Layer 2 of a small transformer language model trained on English Wikipedia (13 layers, counted from 0, width 96).
A neuron's activation on a vector x is GELU(gate . x) times (in . x), where the dot is the dot product.

Input weights of the MLP neurons that the questions are about. A number n stands for (n - 500) times 0.0011.
n6 gate: 616,438,103,537,634,591,537,267,450,850,493,429,573,559,559,569,481,410,455,136,428,496,559,471,508,570,556,406,533,464,481,441,548,516,460,489,508,144,512,658,598,599,508,443,440,691,421,419,641,485,661,433,688,489,600,474,666,411,228,551,545,559,550,496,279,611,454,719,374,474,287,400,542,504,480,459,385,504,504,512,196,667,465,430,547,595,500,511,394,504,320,317,516,765,618,732
n15 gate: 642,840,544,574,684,291,244,279,452,624,637,547,545,508,416,462,652,509,793,414,341,576,508,637,657,631,429,625,721,508,352,467,372,271,365,263,467,464,323,480,413,305,424,538,437,452,373,555,456,404,432,500,447,381,411,600,751,581,479,475,626,473,676,670,157,438,419,579,683,418,304,532,352,778,709,457,409,471,587,630,416,423,622,624,614,548,643,458,273,520,621,520,590,508,329,563
n38 gate: 583,749,330,598,550,353,537,576,356,160,409,534,579,492,427,471,622,429,488,655,467,461,163,651,669,256,588,407,489,352,644,758,462,470,529,701,439,449,688,585,639,391,459,746,252,484,392,716,563,343,594,339,612,608,467,395,508,390,725,751,603,443,633,652,545,610,405,515,553,371,305,457,520,294,528,696,508,416,311,433,533,476,417,545,384,374,519,571,477,359,374,357,520,543,383,258
n42 gate: 581,464,551,565,512,384,381,610,619,655,585,508,347,467,632,326,481,483,701,581,312,639,381,389,525,451,512,666,292,328,548,599,623,401,567,671,479,644,635,409,725,451,745,440,528,624,516,492,400,306,340,359,631,736,408,805,378,677,304,264,555,109,504,459,504,628,496,484,531,496,476,476,611,625,476,547,624,353,383,569,513,480,262,438,415,559,577,201,457,349,416,602,786,611,322,692
n48 gate: 408,666,191,437,386,343,252,399,349,530,517,390,776,638,457,357,264,579,244,397,455,345,416,320,522,566,656,553,629,327,401,496,521,463,258,595,550,617,540,278,624,665,249,504,380,617,346,624,526,541,621,369,438,487,468,566,573,796,550,302,508,483,362,783,338,455,387,752,634,546,435,751,543,597,284,703,347,606,803,701,441,557,701,483,496,452,342,512,577,651,595,588,500,556,685,206
n65 gate: 528,732,517,538,535,529,470,366,409,350,403,185,681,574,504,411,306,624,445,392,612,532,537,937,471,654,360,451,569,692,544,615,293,822,311,424,392,572,577,355,465,582,281,407,583,627,551,517,643,587,576,609,467,159,680,618,588,668,608,589,465,569,766,482,278,587,396,374,388,577,329,508,441,741,638,610,432,431,711,339,537,557,568,419,617,430,504,641,468,413,388,362,467,559,409,587
n88 gate: 610,513,479,399,830,696,820,517,554,481,317,615,394,384,620,460,312,527,256,424,366,312,423,402,215,414,512,508,419,496,571,504,435,554,690,560,413,240,590,426,351,465,531,768,289,232,347,264,416,488,701,603,757,438,293,604,558,335,373,901,504,407,513,597,411,669,601,686,415,516,446,357,375,443,658,567,392,633,337,661,333,564,386,500,419,446,597,218,533,350,487,547,517,442,471,434
n90 gate: 547,441,410,447,599,675,471,265,422,245,664,466,520,685,367,404,447,320,404,518,585,605,456,483,512,416,737,289,455,196,625,661,560,521,669,690,549,426,680,434,616,488,570,603,446,406,400,479,414,336,406,531,900,377,627,522,384,429,586,687,431,485,481,615,226,788,587,323,519,682,570,676,753,626,360,625,290,548,530,738,381,468,441,538,400,633,500,425,473,403,429,464,564,438,667,598
n91 gate: 591,534,564,710,325,641,540,550,609,513,368,592,622,558,479,704,683,391,496,313,263,335,64,669,574,485,537,511,569,437,500,550,583,707,623,704,586,545,638,459,433,384,603,719,221,440,444,428,485,593,568,386,527,422,812,618,389,689,531,439,482,624,612,583,392,539,553,545,526,435,425,481,436,423,596,504,278,385,543,462,394,366,390,511,423,410,420,453,571,560,459,439,281,679,175,547
n102 gate: 508,265,465,677,456,377,621,675,284,519,579,404,504,420,666,522,381,434,637,694,346,378,613,212,378,471,668,411,571,401,240,374,461,650,414,465,594,749,441,504,468,652,284,546,371,520,173,400,512,496,414,536,671,363,410,656,565,566,551,675,636,449,305,379,496,623,574,508,437,749,557,586,170,257,621,665,381,654,426,368,436,388,339,219,517,526,417,626,415,439,439,533,809,621,317,432
n149 gate: 496,594,262,491,396,352,571,229,398,607,370,175,581,436,818,505,500,557,408,414,592,721,632,220,468,677,626,769,672,561,655,596,367,615,631,475,338,633,409,390,399,482,439,604,456,504,294,415,163,483,318,295,414,522,556,551,509,518,500,713,309,638,589,832,692,735,621,478,638,711,496,696,420,231,640,595,424,477,302,424,500,459,460,629,636,889,573,628,658,553,549,590,441,606,588,486
n159 gate: 731,408,443,744,500,530,482,694,318,362,674,139,298,414,532,473,354,340,737,491,465,632,568,504,350,623,508,755,275,299,591,342,504,496,548,500,413,492,415,447,443,414,311,578,385,591,574,509,508,405,567,573,764,533,605,591,786,379,604,652,634,464,305,604,420,616,647,533,427,592,293,350,463,565,360,615,688,504,508,601,300,281,487,311,437,688,520,193,541,264,567,525,504,549,153,435
n161 gate: 696,487,378,573,734,518,388,230,408,548,385,434,577,648,361,370,438,319,517,476,421,521,422,446,213,242,842,348,533,336,328,548,553,614,798,532,351,264,526,612,658,461,571,524,579,576,587,554,382,532,449,347,530,425,518,500,433,606,337,453,294,525,588,340,447,614,521,450,247,671,483,458,563,685,423,545,228,642,784,675,165,342,602,427,397,512,646,621,320,336,356,397,634,846,450,549
n236 gate: 488,500,374,801,582,533,615,443,720,825,508,422,480,397,465,705,465,577,603,654,639,460,525,530,488,516,492,470,655,521,436,533,577,612,373,256,383,532,389,255,670,471,415,267,302,247,405,568,392,363,339,449,381,614,710,511,682,698,316,361,355,547,440,592,727,558,710,540,368,632,612,532,560,430,349,692,60,443,610,500,458,655,674,624,606,530,562,577,468,448,596,272,525,718,480,454
n6 in: 500,409,664,542,577,643,513,660,402,442,523,496,711,727,600,655,485,517,674,406,404,586,290,315,382,536,585,560,781,694,539,455,257,453,454,556,525,465,468,434,422,423,604,463,504,516,609,387,598,511,795,400,460,376,479,447,317,429,356,288,120,481,700,489,390,480,429,663,584,511,473,382,516,193,364,529,327,424,787,763,549,544,583,641,236,605,311,485,687,425,575,412,532,562,461,582
n15 in: 623,344,448,508,298,597,642,504,715,360,365,639,418,563,545,400,674,483,127,256,485,468,379,617,508,396,568,177,469,662,601,538,842,654,569,477,627,671,429,540,420,475,694,515,588,683,508,621,427,589,402,703,508,468,346,477,504,603,657,148,496,741,719,553,531,416,512,624,401,437,593,516,464,484,525,184,342,367,585,570,602,612,418,406,401,320,453,258,685,524,263,587,575,593,540,457
n38 in: 541,686,579,403,656,529,526,582,196,500,649,437,358,562,412,633,625,634,468,331,753,656,475,170,587,426,681,401,585,686,396,438,419,470,360,481,713,520,389,536,544,351,372,553,718,717,385,530,552,381,387,461,385,579,335,443,730,553,576,488,257,558,556,459,639,646,464,302,781,566,612,617,676,563,365,526,643,775,610,561,643,900,549,512,512,596,438,322,556,640,613,582,397,476,660,601
n42 in: 513,464,650,240,418,431,430,334,421,414,513,310,286,441,413,312,332,642,887,350,396,364,541,302,373,707,95,558,342,495,562,668,487,629,249,676,316,761,708,474,456,441,542,355,400,690,578,505,297,538,518,418,604,578,444,938,528,407,505,311,500,487,751,630,640,573,522,557,414,491,368,540,368,621,739,373,709,252,404,451,500,424,415,415,496,594,453,530,605,394,288,761,410,605,618,385
n48 in: 551,361,399,535,487,409,661,589,518,584,817,464,375,547,409,188,411,584,608,448,509,308,378,485,524,369,419,309,469,505,358,339,743,292,486,164,911,192,566,749,563,514,757,491,523,619,676,627,363,509,720,433,772,694,254,745,515,606,352,472,213,540,422,284,861,519,583,482,447,580,144,362,454,433,425,319,663,467,565,444,289,672,468,327,556,546,500,394,636,450,509,743,655,473,555,466
n65 in: 763,537,393,708,631,517,625,740,524,356,361,444,335,370,639,206,330,334,271,532,347,715,350,609,471,442,528,423,473,560,650,529,555,421,590,365,415,598,438,307,255,483,577,542,786,602,504,401,516,395,296,671,367,572,291,512,504,467,610,396,417,689,496,583,543,719,319,339,682,476,585,569,492,393,807,647,548,467,434,249,406,657,434,272,657,447,516,590,544,549,643,351,367,669,371,274
n88 in: 586,586,482,467,496,540,641,552,428,593,388,667,336,403,378,632,304,610,517,408,737,428,605,692,407,683,391,484,438,284,530,253,624,551,689,606,691,517,377,441,817,315,491,653,415,534,492,314,286,663,744,651,583,239,320,435,794,349,437,456,233,450,577,685,636,411,496,458,575,649,423,581,692,521,644,559,390,596,427,526,598,491,414,401,191,539,512,484,589,359,337,295,968,339,385,683
n90 in: 274,338,450,508,496,524,583,572,480,460,431,642,794,447,401,538,565,513,570,189,504,504,492,437,739,644,554,496,424,401,437,633,519,631,545,489,516,410,412,299,659,540,463,585,291,264,632,433,261,309,280,400,681,446,628,287,546,290,443,440,488,481,316,591,515,671,567,527,283,561,531,610,613,477,252,262,357,600,630,428,496,365,433,800,220,746,526,545,516,543,598,632,376,446,671,656
n91 in: 600,238,509,602,353,564,660,524,572,629,390,570,490,493,376,413,610,460,422,422,564,394,261,394,564,476,564,458,487,500,780,595,606,670,572,441,532,315,528,432,415,465,703,548,250,404,537,591,575,604,569,329,567,598,802,431,221,459,436,270,614,483,575,491,335,468,455,527,357,566,357,569,398,350,689,416,485,434,471,531,471,423,383,394,434,472,635,559,564,500,397,385,395,646,316,625
n102 in: 245,373,504,443,360,552,735,546,419,712,553,628,390,319,411,572,562,597,473,546,712,347,537,423,774,643,487,316,552,400,662,579,583,364,533,251,683,622,311,567,384,640,739,415,513,346,607,716,541,380,550,319,722,309,291,543,710,259,363,523,469,386,487,142,595,397,819,625,579,876,518,287,491,341,850,240,359,574,265,386,547,463,359,404,532,525,548,600,393,532,419,697,666,290,496,373
n149 in: 127,351,454,292,561,561,510,431,594,880,697,544,518,315,436,533,478,380,522,337,331,460,592,529,611,528,267,228,144,448,778,269,561,684,552,513,523,504,459,513,425,375,476,378,491,810,482,638,572,701,226,363,206,566,363,479,462,468,364,743,228,635,101,500,435,342,613,518,578,509,455,374,554,680,505,395,442,491,296,523,237,422,595,417,303,492,513,655,580,455,577,527,518,189,670,622
n159 in: 664,320,601,508,599,566,477,730,678,549,529,313,358,526,580,527,255,235,576,712,448,755,579,577,329,548,662,568,257,343,716,447,516,486,392,524,544,308,435,521,450,557,257,336,416,393,525,581,568,614,624,704,448,466,750,520,401,526,682,656,421,620,458,449,414,416,302,458,413,488,572,705,844,359,179,459,715,643,561,323,251,202,547,587,409,614,648,696,563,674,342,314,731,348,534,549
n161 in: 725,591,395,437,432,414,548,534,340,189,472,428,567,864,214,285,508,549,516,659,550,533,618,579,301,281,741,523,436,539,516,394,607,638,600,759,697,484,555,752,349,458,631,620,240,661,451,640,525,476,525,415,479,439,422,732,522,703,792,483,420,508,562,492,480,252,479,260,260,576,594,554,274,661,504,461,385,500,559,563,272,383,674,313,479,473,381,516,374,221,521,492,412,635,529,401
n236 in: 697,614,510,363,622,761,448,380,928,523,539,496,635,316,250,448,464,278,508,463,466,435,596,630,588,355,678,673,473,321,698,667,645,378,688,650,394,516,537,628,804,588,543,664,460,573,708,457,370,485,504,452,525,348,751,562,423,459,301,640,417,465,653,448,496,324,218,464,421,402,504,545,641,591,364,487,718,244,577,414,542,677,525,269,483,466,348,442,548,504,451,479,508,673,250,602

Each question shows a token from some text and the vector x that enters the MLP there. A number n stands for (n - 500) times 0.0091.

" t": 674,497,560,535,456,710,589,658,487,588,679,533,459,505,432,581,411,555,554,634,507,582,536,485,547,647,473,664,237,369,487,484,435,361,279,468,508,575,531,536,474,461,439,407,509,508,728,460,500,472,533,430,773,451,467,442,815,573,495,344,480,710,550,451,622,372,382,456,525,555,430,562,592,626,535,466,346,446,359,562,757,601,485,467,331,538,740,530,412,530,427,461,554,433,482,663
Which three neurons fire most, strongest first? n159, n42, n236

"K": 480,399,681,455,440,651,427,829,465,594,443,337,479,546,519,678,484,522,505,661,490,672,536,467,444,432,516,561,514,456,603,425,586,476,548,565,363,248,413,758,393,441,361,334,487,526,588,544,596,654,643,562,557,444,495,307,691,569,576,529,520,700,503,485,575,504,491,542,252,482,403,477,532,481,507,489,685,475,652,500,434,460,528,477,515,558,647,494,587,518,481,541,561,484,547,534
The neuron with the highest activation: n159

" J": 471,473,626,616,463,697,293,649,452,710,619,417,475,421,467,535,574,693,675,544,462,566,657,544,444,406,554,533,521,356,509,310,568,461,396,582,404,539,507,565,473,473,473,539,560,365,661,506,596,711,455,571,565,485,551,322,560,514,240,468,581,652,447,392,422,547,489,541,426,342,462,591,495,501,399,639,749,552,555,454,520,378,430,565,536,395,576,375,601,520,390,526,476,357,490,521
The neuron with the highest activation: n159

" w": 420,502,606,312,496,558,621,446,432,363,551,503,379,457,682,541,362,505,698,447,424,630,564,456,669,530,396,478,518,233,473,499,511,255,374,496,402,571,455,608,487,548,406,481,525,359,496,571,692,710,489,510,637,588,596,507,659,590,726,389,462,617,426,562,532,497,454,455,530,479,491,488,834,521,612,259,468,465,569,375,361,545,475,459,537,457,524,482,423,410,610,438,580,627,551,261
The most active neuron and its activation: n159, at about 3.7

"A": 413,330,686,521,435,671,572,605,306,551,429,529,491,528,546,438,358,619,458,384,560,435,513,343,418,381,352,422,432,565,555,539,631,622,349,502,501,390,479,565,519,666,549,547,590,496,661,513,431,609,491,390,382,448,319,226,514,533,413,482,498,722,493,446,738,459,474,560,502,516,490,402,407,538,612,499,358,552,602,492,590,506,516,484,453,433,612,605,547,538,594,486,516,539,477,296
The neuron with the highest activation: n102

"art": 464,449,570,432,526,651,381,533,553,465,389,522,486,610,703,405,538,620,426,497,609,356,576,588,702,376,451,594,470,424,477,608,554,583,503,526,492,413,566,651,600,461,549,512,351,283,428,597,516,638,477,465,486,457,531,334,512,584,396,556,524,826,532,487,553,546,444,576,336,614,626,622,579,400,364,452,237,523,321,483,490,610,560,474,482,442,639,581,524,517,587,605,534,536,516,474
Which three neurons fire most, strongest first? n90, n236, n91

" in": 496,502,602,397,334,367,605,443,371,647,468,671,413,576,584,496,502,399,537,584,591,669,537,494,514,649,462,448,413,558,494,516,516,393,411,502,397,399,625,726,477,733,454,457,489,404,661,482,606,686,543,578,463,419,477,633,506,565,431,504,383,603,498,408,389,541,488,347,521,474,565,456,615,313,522,576,557,598,439,507,540,692,352,342,580,406,627,615,410,514,515,494,365,374,536,480
Which two neurons fire most, strongest first? n90, n65

" as": 424,556,580,346,750,497,637,445,413,642,450,701,588,471,479,522,396,640,536,254,541,452,555,536,607,528,406,495,460,388,536,400,436,603,419,505,512,430,395,705,513,494,472,592,470,467,326,460,734,669,612,510,540,489,379,416,531,528,301,589,363,670,513,451,474,493,458,426,424,358,554,409,524,536,481,628,558,564,359,570,444,728,581,475,482,459,724,570,575,592,481,476,425,379,501,437
The neuron with the highest activation: n88

"ane": 490,390,518,494,343,481,506,198,514,536,579,621,542,553,596,622,531,489,451,484,518,596,457,546,466,476,493,429,554,620,514,474,467,388,486,542,591,541,452,581,411,412,527,434,523,547,611,538,492,721,590,371,539,341,480,307,529,451,571,435,401,816,399,429,541,353,390,533,417,584,496,522,818,475,402,489,512,540,413,382,472,397,538,606,441,548,534,528,586,472,273,536,641,480,550,563
The most active neuron and its activation: n6, at about 1.6

" c": 588,475,608,412,505,332,645,662,532,285,545,610,507,531,581,383,624,448,612,480,509,467,515,540,531,610,375,448,415,399,515,433,527,310,521,514,330,480,460,719,559,482,347,444,581,560,526,468,466,528,523,405,684,492,596,545,435,514,639,534,437,786,468,471,592,457,134,542,571,406,537,488,390,480,562,584,682,475,303,674,330,490,468,449,278,478,647,410,510,522,477,505,503,443,412,624
The neuron with the highest activation: n159

" Co": 293,435,644,407,418,329,490,677,571,421,522,624,641,613,423,454,598,588,473,391,541,425,506,660,442,511,358,581,480,615,457,399,531,582,350,447,374,647,515,770,507,500,648,528,488,538,445,331,361,724,572,427,593,443,547,405,274,509,473,499,523,660,498,455,533,327,392,606,387,536,497,619,481,566,447,414,605,521,524,305,556,502,312,427,458,466,615,539,569,497,387,613,406,384,588,373
Which two neurons fire most, strongest first? n91, n38

"ained": 517,247,546,483,353,505,537,261,559,499,411,564,486,399,606,612,649,451,396,463,545,434,668,511,427,511,411,364,515,584,509,526,519,469,509,456,564,487,517,690,502,564,505,482,414,364,414,417,697,720,547,509,560,515,378,514,309,504,424,570,522,763,436,328,604,303,487,509,499,483,474,399,606,427,494,479,568,551,338,540,386,569,604,467,403,490,634,419,529,505,458,536,627,496,545,443
The neuron with the highest activation: n102

"w": 382,545,676,380,489,591,386,533,401,429,551,577,428,445,399,560,627,662,490,387,489,495,479,484,704,454,466,513,603,614,518,443,377,386,615,588,500,367,573,705,372,483,500,508,531,469,429,600,727,551,322,581,674,587,533,442,490,472,661,501,532,716,579,548,463,546,502,475,383,527,420,561,612,453,613,367,441,458,431,461,398,357,389,493,678,359,624,416,575,422,570,564,671,524,569,326
The neuron with the highest activation: n15

" that": 484,565,527,389,533,523,413,159,567,543,551,499,478,473,412,594,421,554,695,471,599,480,462,538,572,474,422,487,481,455,555,371,550,463,397,535,560,414,525,546,654,534,358,388,606,390,382,440,548,611,449,524,397,652,510,640,648,464,425,488,442,689,465,375,442,572,482,389,347,443,566,635,510,585,335,238,435,586,581,362,545,408,634,437,445,563,692,626,457,534,486,556,651,426,428,659
The neuron with the highest activation: n236

" (": 594,527,583,409,620,595,475,554,455,492,506,596,339,539,471,498,586,575,556,524,499,530,575,425,667,479,437,435,462,421,419,448,686,440,459,445,485,477,495,700,506,509,437,400,574,474,523,474,561,625,450,839,423,472,352,434,389,549,541,352,447,529,483,393,365,385,469,502,503,480,487,483,523,530,402,338,536,498,458,850,501,642,413,542,523,377,622,503,541,624,426,419,634,365,492,489
The neuron with the highest activation: n15

" b": 388,522,548,470,468,568,563,492,325,373,492,543,519,461,341,483,479,570,456,477,454,717,608,585,479,593,432,505,592,286,460,454,437,355,445,560,454,586,579,563,416,553,360,412,685,503,504,461,595,575,461,482,791,522,448,361,567,623,633,382,368,796,307,424,641,348,540,577,396,419,445,625,385,633,417,467,554,438,379,612,509,478,486,577,489,465,462,532,390,612,559,546,612,562,444,451
The most active neuron and its activation: n48, at about 0.31

"ic": 459,346,575,462,616,389,617,324,515,532,506,605,579,442,673,478,401,866,519,299,508,393,421,423,398,520,438,383,554,244,510,521,441,505,369,536,532,437,437,816,565,504,380,597,516,641,579,593,554,575,423,467,494,575,628,474,446,602,367,377,602,599,434,533,683,475,467,437,364,437,443,511,551,381,463,605,422,568,386,511,422,684,451,388,302,436,433,589,527,624,295,615,446,428,469,793
Which two neurons fire most, strongest first? n48, n65

",": 501,495,557,335,580,461,511,298,322,515,470,516,411,518,621,586,345,520,566,444,512,464,568,443,538,565,552,358,532,400,468,384,499,573,330,649,469,426,458,730,447,548,512,420,573,463,458,524,564,673,514,401,371,591,492,522,569,640,366,456,360,735,460,279,444,493,448,535,433,465,603,516,445,470,469,498,501,564,443,551,675,534,455,546,628,458,499,555,525,370,443,500,420,498,427,546
The most active neuron and its activation: n6, at about 0.87

"en": 488,547,491,481,574,499,466,260,519,396,428,570,407,555,487,654,691,632,449,475,531,697,421,449,411,495,361,438,622,407,449,583,580,554,585,464,675,438,439,704,449,507,527,489,244,375,443,416,598,604,476,446,334,486,600,359,559,466,462,459,454,599,570,479,593,545,440,431,366,412,597,406,775,650,470,528,615,544,278,539,473,534,441,598,568,586,423,571,540,457,476,487,564,588,503,597
The most active neuron and its activation: n38, at about 0.52

"ect": 577,504,591,370,475,567,445,331,526,473,451,598,484,404,563,685,557,553,454,617,519,555,504,406,645,551,405,525,545,440,548,517,581,511,516,544,498,542,402,646,574,489,533,522,432,298,572,485,370,493,375,490,521,540,512,378,585,501,535,354,474,699,548,332,613,526,549,374,467,615,508,652,377,247,391,667,385,423,337,395,565,471,361,418,569,544,462,468,601,483,646,673,629,539,515,355
The neuron with the highest activation: n102

" R": 489,490,641,618,449,397,459,845,569,443,543,568,445,512,518,462,481,505,375,602,513,562,563,549,856,534,527,600,418,423,466,367,559,612,487,570,515,503,370,730,398,509,466,421,615,276,644,451,545,587,467,493,446,430,686,428,589,572,482,496,626,729,365,488,519,600,473,520,413,536,552,531,640,498,351,694,623,522,446,376,352,497,490,451,518,537,555,546,544,503,299,510,545,409,467,225
The neuron with the highest activation: n159

"a": 366,629,579,464,521,604,571,547,581,425,591,686,588,511,388,566,638,485,372,477,517,512,416,326,431,458,519,454,506,448,515,490,445,575,543,552,473,378,474,562,433,643,555,479,430,384,563,509,591,683,519,461,493,399,618,355,462,488,359,513,540,817,430,387,433,391,499,592,430,580,470,708,676,512,538,471,433,533,460,506,516,421,437,405,306,293,420,531,619,466,525,466,604,522,476,534
The neuron with the highest activation: n91

" T": 545,431,558,590,491,582,483,775,602,638,601,463,526,465,403,480,403,477,543,578,584,702,596,420,480,583,545,665,222,427,526,438,484,471,387,471,494,494,443,703,381,484,517,392,575,294,475,524,423,625,598,548,584,538,517,481,568,531,439,374,582,794,514,432,531,444,294,516,372,500,453,549,630,632,478,605,547,465,521,540,558,521,421,493,341,584,723,462,487,524,452,559,502,451,500,559
The neuron with the highest activation: n159

" World": 469,611,539,570,533,516,660,366,437,503,487,499,554,639,547,489,412,590,600,329,524,635,528,577,633,459,546,435,422,353,507,485,573,487,516,453,578,523,526,576,425,582,551,248,513,295,684,514,435,733,592,475,437,420,601,402,576,445,139,399,622,595,480,377,688,611,463,354,371,475,446,617,536,563,579,334,512,472,403,570,534,674,446,601,496,464,514,666,497,660,484,501,654,453,562,384
The neuron with the highest activation: n236

"est": 581,502,419,495,326,764,462,387,576,283,517,510,529,375,546,486,532,492,493,552,495,422,538,401,539,561,461,518,602,237,542,545,590,413,547,585,501,386,482,556,628,692,603,458,449,361,456,457,442,591,327,379,598,514,452,427,381,588,526,354,459,827,485,410,649,432,358,299,302,493,485,602,504,409,493,482,315,489,450,565,452,576,365,353,566,483,632,571,504,446,544,513,540,438,576,561
The most active neuron and its activation: n90, at about 3.6

" before": 286,450,654,415,576,618,541,123,381,614,478,495,377,328,557,522,565,395,648,434,526,466,621,585,468,561,540,678,458,525,543,400,561,561,428,500,419,578,513,574,471,467,441,433,490,590,486,419,689,617,461,512,559,509,437,445,496,565,298,455,291,717,512,471,399,610,453,461,427,453,525,521,596,449,360,559,479,496,523,510,534,750,519,520,571,463,660,563,504,550,509,424,558,387,494,435
The neuron with the highest activation: n149

"ave": 366,539,546,380,442,627,529,300,534,777,435,521,517,398,649,551,529,613,452,447,574,424,471,517,366,354,514,393,464,558,533,524,377,488,495,523,571,423,487,569,495,411,455,487,364,422,472,573,550,738,527,490,470,380,440,395,572,521,199,535,440,850,435,424,542,493,493,553,432,632,487,529,704,535,462,380,553,535,437,477,590,596,569,571,554,481,502,517,514,556,382,469,615,287,568,609
Which two neurons fire most, strongest first? n88, n149

"o": 452,539,567,470,476,469,521,477,639,531,511,687,676,584,368,645,569,516,417,519,550,527,440,376,621,500,426,531,555,333,563,576,510,542,423,608,305,475,537,703,413,572,547,584,303,493,539,559,529,676,520,508,492,405,547,415,392,433,382,420,499,760,486,424,396,347,387,536,289,547,572,592,778,472,471,329,542,457,598,387,539,450,457,454,354,391,560,540,512,496,389,495,594,449,486,409
The most active neuron and its activation: n91, at about 5.4

"ow": 502,364,598,276,536,648,563,415,614,500,560,531,560,408,471,697,655,606,502,440,578,334,424,460,527,489,490,526,548,495,557,583,408,534,382,542,388,459,483,750,524,434,502,446,609,426,430,478,643,686,508,500,589,607,592,525,453,560,627,457,530,775,530,538,573,375,525,448,393,593,626,472,647,474,492,416,570,572,474,382,507,500,492,546,670,527,592,464,415,597,464,442,654,469,532,442
Which three neurons fire most, strongest first? n65, n161, n88

"ol": 402,470,580,465,501,676,378,562,587,328,613,703,716,563,474,613,537,463,363,372,490,325,520,329,636,597,485,383,547,519,482,502,513,724,565,565,590,448,511,680,498,567,576,416,533,340,427,502,529,668,500,534,604,501,484,539,484,401,567,436,708,737,534,416,560,576,424,601,325,500,462,447,519,336,684,601,420,517,435,542,455,568,459,469,524,372,560,600,489,598,412,528,508,411,518,554
Which two neurons fire most, strongest first? n91, n102

"uel": 360,583,571,409,415,518,412,169,668,610,476,604,466,587,697,477,326,546,412,601,533,302,479,364,339,372,566,433,502,466,539,416,463,578,423,598,525,637,440,702,558,429,517,462,442,570,622,510,438,625,458,515,596,501,387,536,498,413,371,321,515,658,619,266,525,428,500,517,305,573,498,525,600,398,363,532,615,567,525,466,540,486,487,421,446,550,401,606,476,595,502,542,588,376,540,486
The neuron with the highest activation: n48

" M": 447,343,653,453,464,453,616,766,367,752,503,547,420,555,451,608,466,605,481,560,542,541,679,509,546,542,535,548,278,512,530,382,488,470,487,497,523,515,538,808,424,532,516,496,483,421,563,488,529,658,493,621,534,548,761,456,683,419,494,548,574,822,512,446,508,572,424,550,402,450,512,491,649,592,486,525,668,499,513,623,548,472,608,479,507,491,427,379,531,565,420,570,567,454,503,367
The neuron with the highest activation: n159

"own": 475,269,559,421,468,359,357,225,471,642,458,418,534,514,534,521,550,638,496,461,474,390,604,446,492,364,572,565,554,466,456,546,457,548,467,436,382,473,564,585,501,523,458,461,445,533,502,496,567,724,508,597,427,384,415,471,476,426,678,517,358,818,580,393,619,590,433,495,437,629,424,315,653,501,677,288,500,417,381,441,618,486,480,542,469,426,610,548,528,547,409,582,589,485,532,404
The neuron with the highest activation: n149

" a": 398,526,604,466,437,558,471,524,538,428,516,576,433,546,357,554,507,441,547,543,563,574,661,458,358,534,439,440,570,531,458,478,469,635,435,492,509,565,502,571,592,557,439,429,652,572,578,551,666,603,498,516,360,320,409,350,644,482,402,433,457,701,374,424,710,425,430,497,529,392,568,470,686,546,606,516,479,504,592,685,548,449,455,560,454,415,692,712,512,399,505,421,455,619,441,324
The neuron with the highest activation: n48

"ist": 467,546,496,513,513,635,474,306,609,519,441,527,404,540,696,327,451,658,351,742,482,198,431,229,525,423,516,489,517,386,567,510,596,451,530,594,469,501,572,792,604,434,586,514,435,559,461,482,448,621,489,435,692,551,522,419,589,445,319,355,552,623,613,396,481,364,472,395,428,498,632,712,510,480,598,408,264,495,353,617,299,484,463,405,570,609,642,471,618,468,480,668,429,376,458,452
Which two neurons fire most, strongest first? n161, n42

"ut": 577,467,508,520,589,668,465,503,572,330,381,582,443,504,523,473,558,731,260,181,606,574,708,594,607,463,531,429,366,445,537,693,448,612,572,566,445,409,474,563,546,439,485,345,555,433,568,493,392,644,483,580,518,619,375,303,468,506,470,500,517,791,632,379,561,576,446,432,397,526,492,595,615,422,503,447,478,466,374,407,559,558,442,474,535,422,617,547,479,630,571,513,433,467,370,569
The most active neuron and its activation: n65, at about 2.4

" second": 472,555,473,423,563,599,458,334,732,652,551,462,336,497,439,424,545,609,429,587,573,731,572,545,550,384,596,417,505,515,428,463,763,501,577,452,562,628,594,741,614,607,608,455,518,323,548,500,489,563,403,500,597,418,593,415,631,507,549,499,433,659,556,412,651,408,334,398,534,633,450,460,683,636,443,488,450,457,558,437,646,552,485,487,516,302,545,562,537,684,509,560,568,438,593,465
The neuron with the highest activation: n236

"ell": 385,377,531,450,478,477,301,469,500,491,460,584,484,595,432,355,441,637,466,474,389,569,418,339,450,413,546,441,613,350,468,531,445,497,656,441,642,497,571,737,514,460,599,472,424,411,544,491,446,734,498,671,691,471,390,488,475,443,401,319,490,709,490,377,494,493,463,485,344,482,494,550,495,286,361,670,525,467,330,561,421,453,564,483,400,486,504,514,527,718,392,571,564,431,621,607
The most active neuron and its activation: n90, at about 1.3

" g": 610,490,601,481,539,520,526,575,571,308,696,554,491,493,402,435,581,500,482,467,494,640,521,579,473,647,509,536,461,534,491,433,490,395,627,593,513,396,542,670,513,341,422,545,583,496,596,541,544,653,575,321,558,532,493,311,674,475,636,442,374,798,479,513,570,464,483,509,463,356,521,471,497,651,290,622,529,457,513,483,574,602,436,466,513,365,568,498,522,624,532,357,668,524,626,489
The neuron with the highest activation: n38

"ote": 509,413,532,424,453,819,509,173,484,384,516,622,531,443,440,648,371,557,521,489,531,474,581,386,611,404,524,357,351,645,462,538,524,391,229,509,435,435,447,631,593,676,379,425,491,572,399,597,547,708,406,568,509,422,494,431,414,320,330,419,422,652,445,518,599,499,446,463,373,645,473,382,573,484,451,445,594,399,453,336,417,524,598,515,394,456,638,610,595,611,621,571,548,338,507,412
Which two neurons fire most, strongest first? n161, n65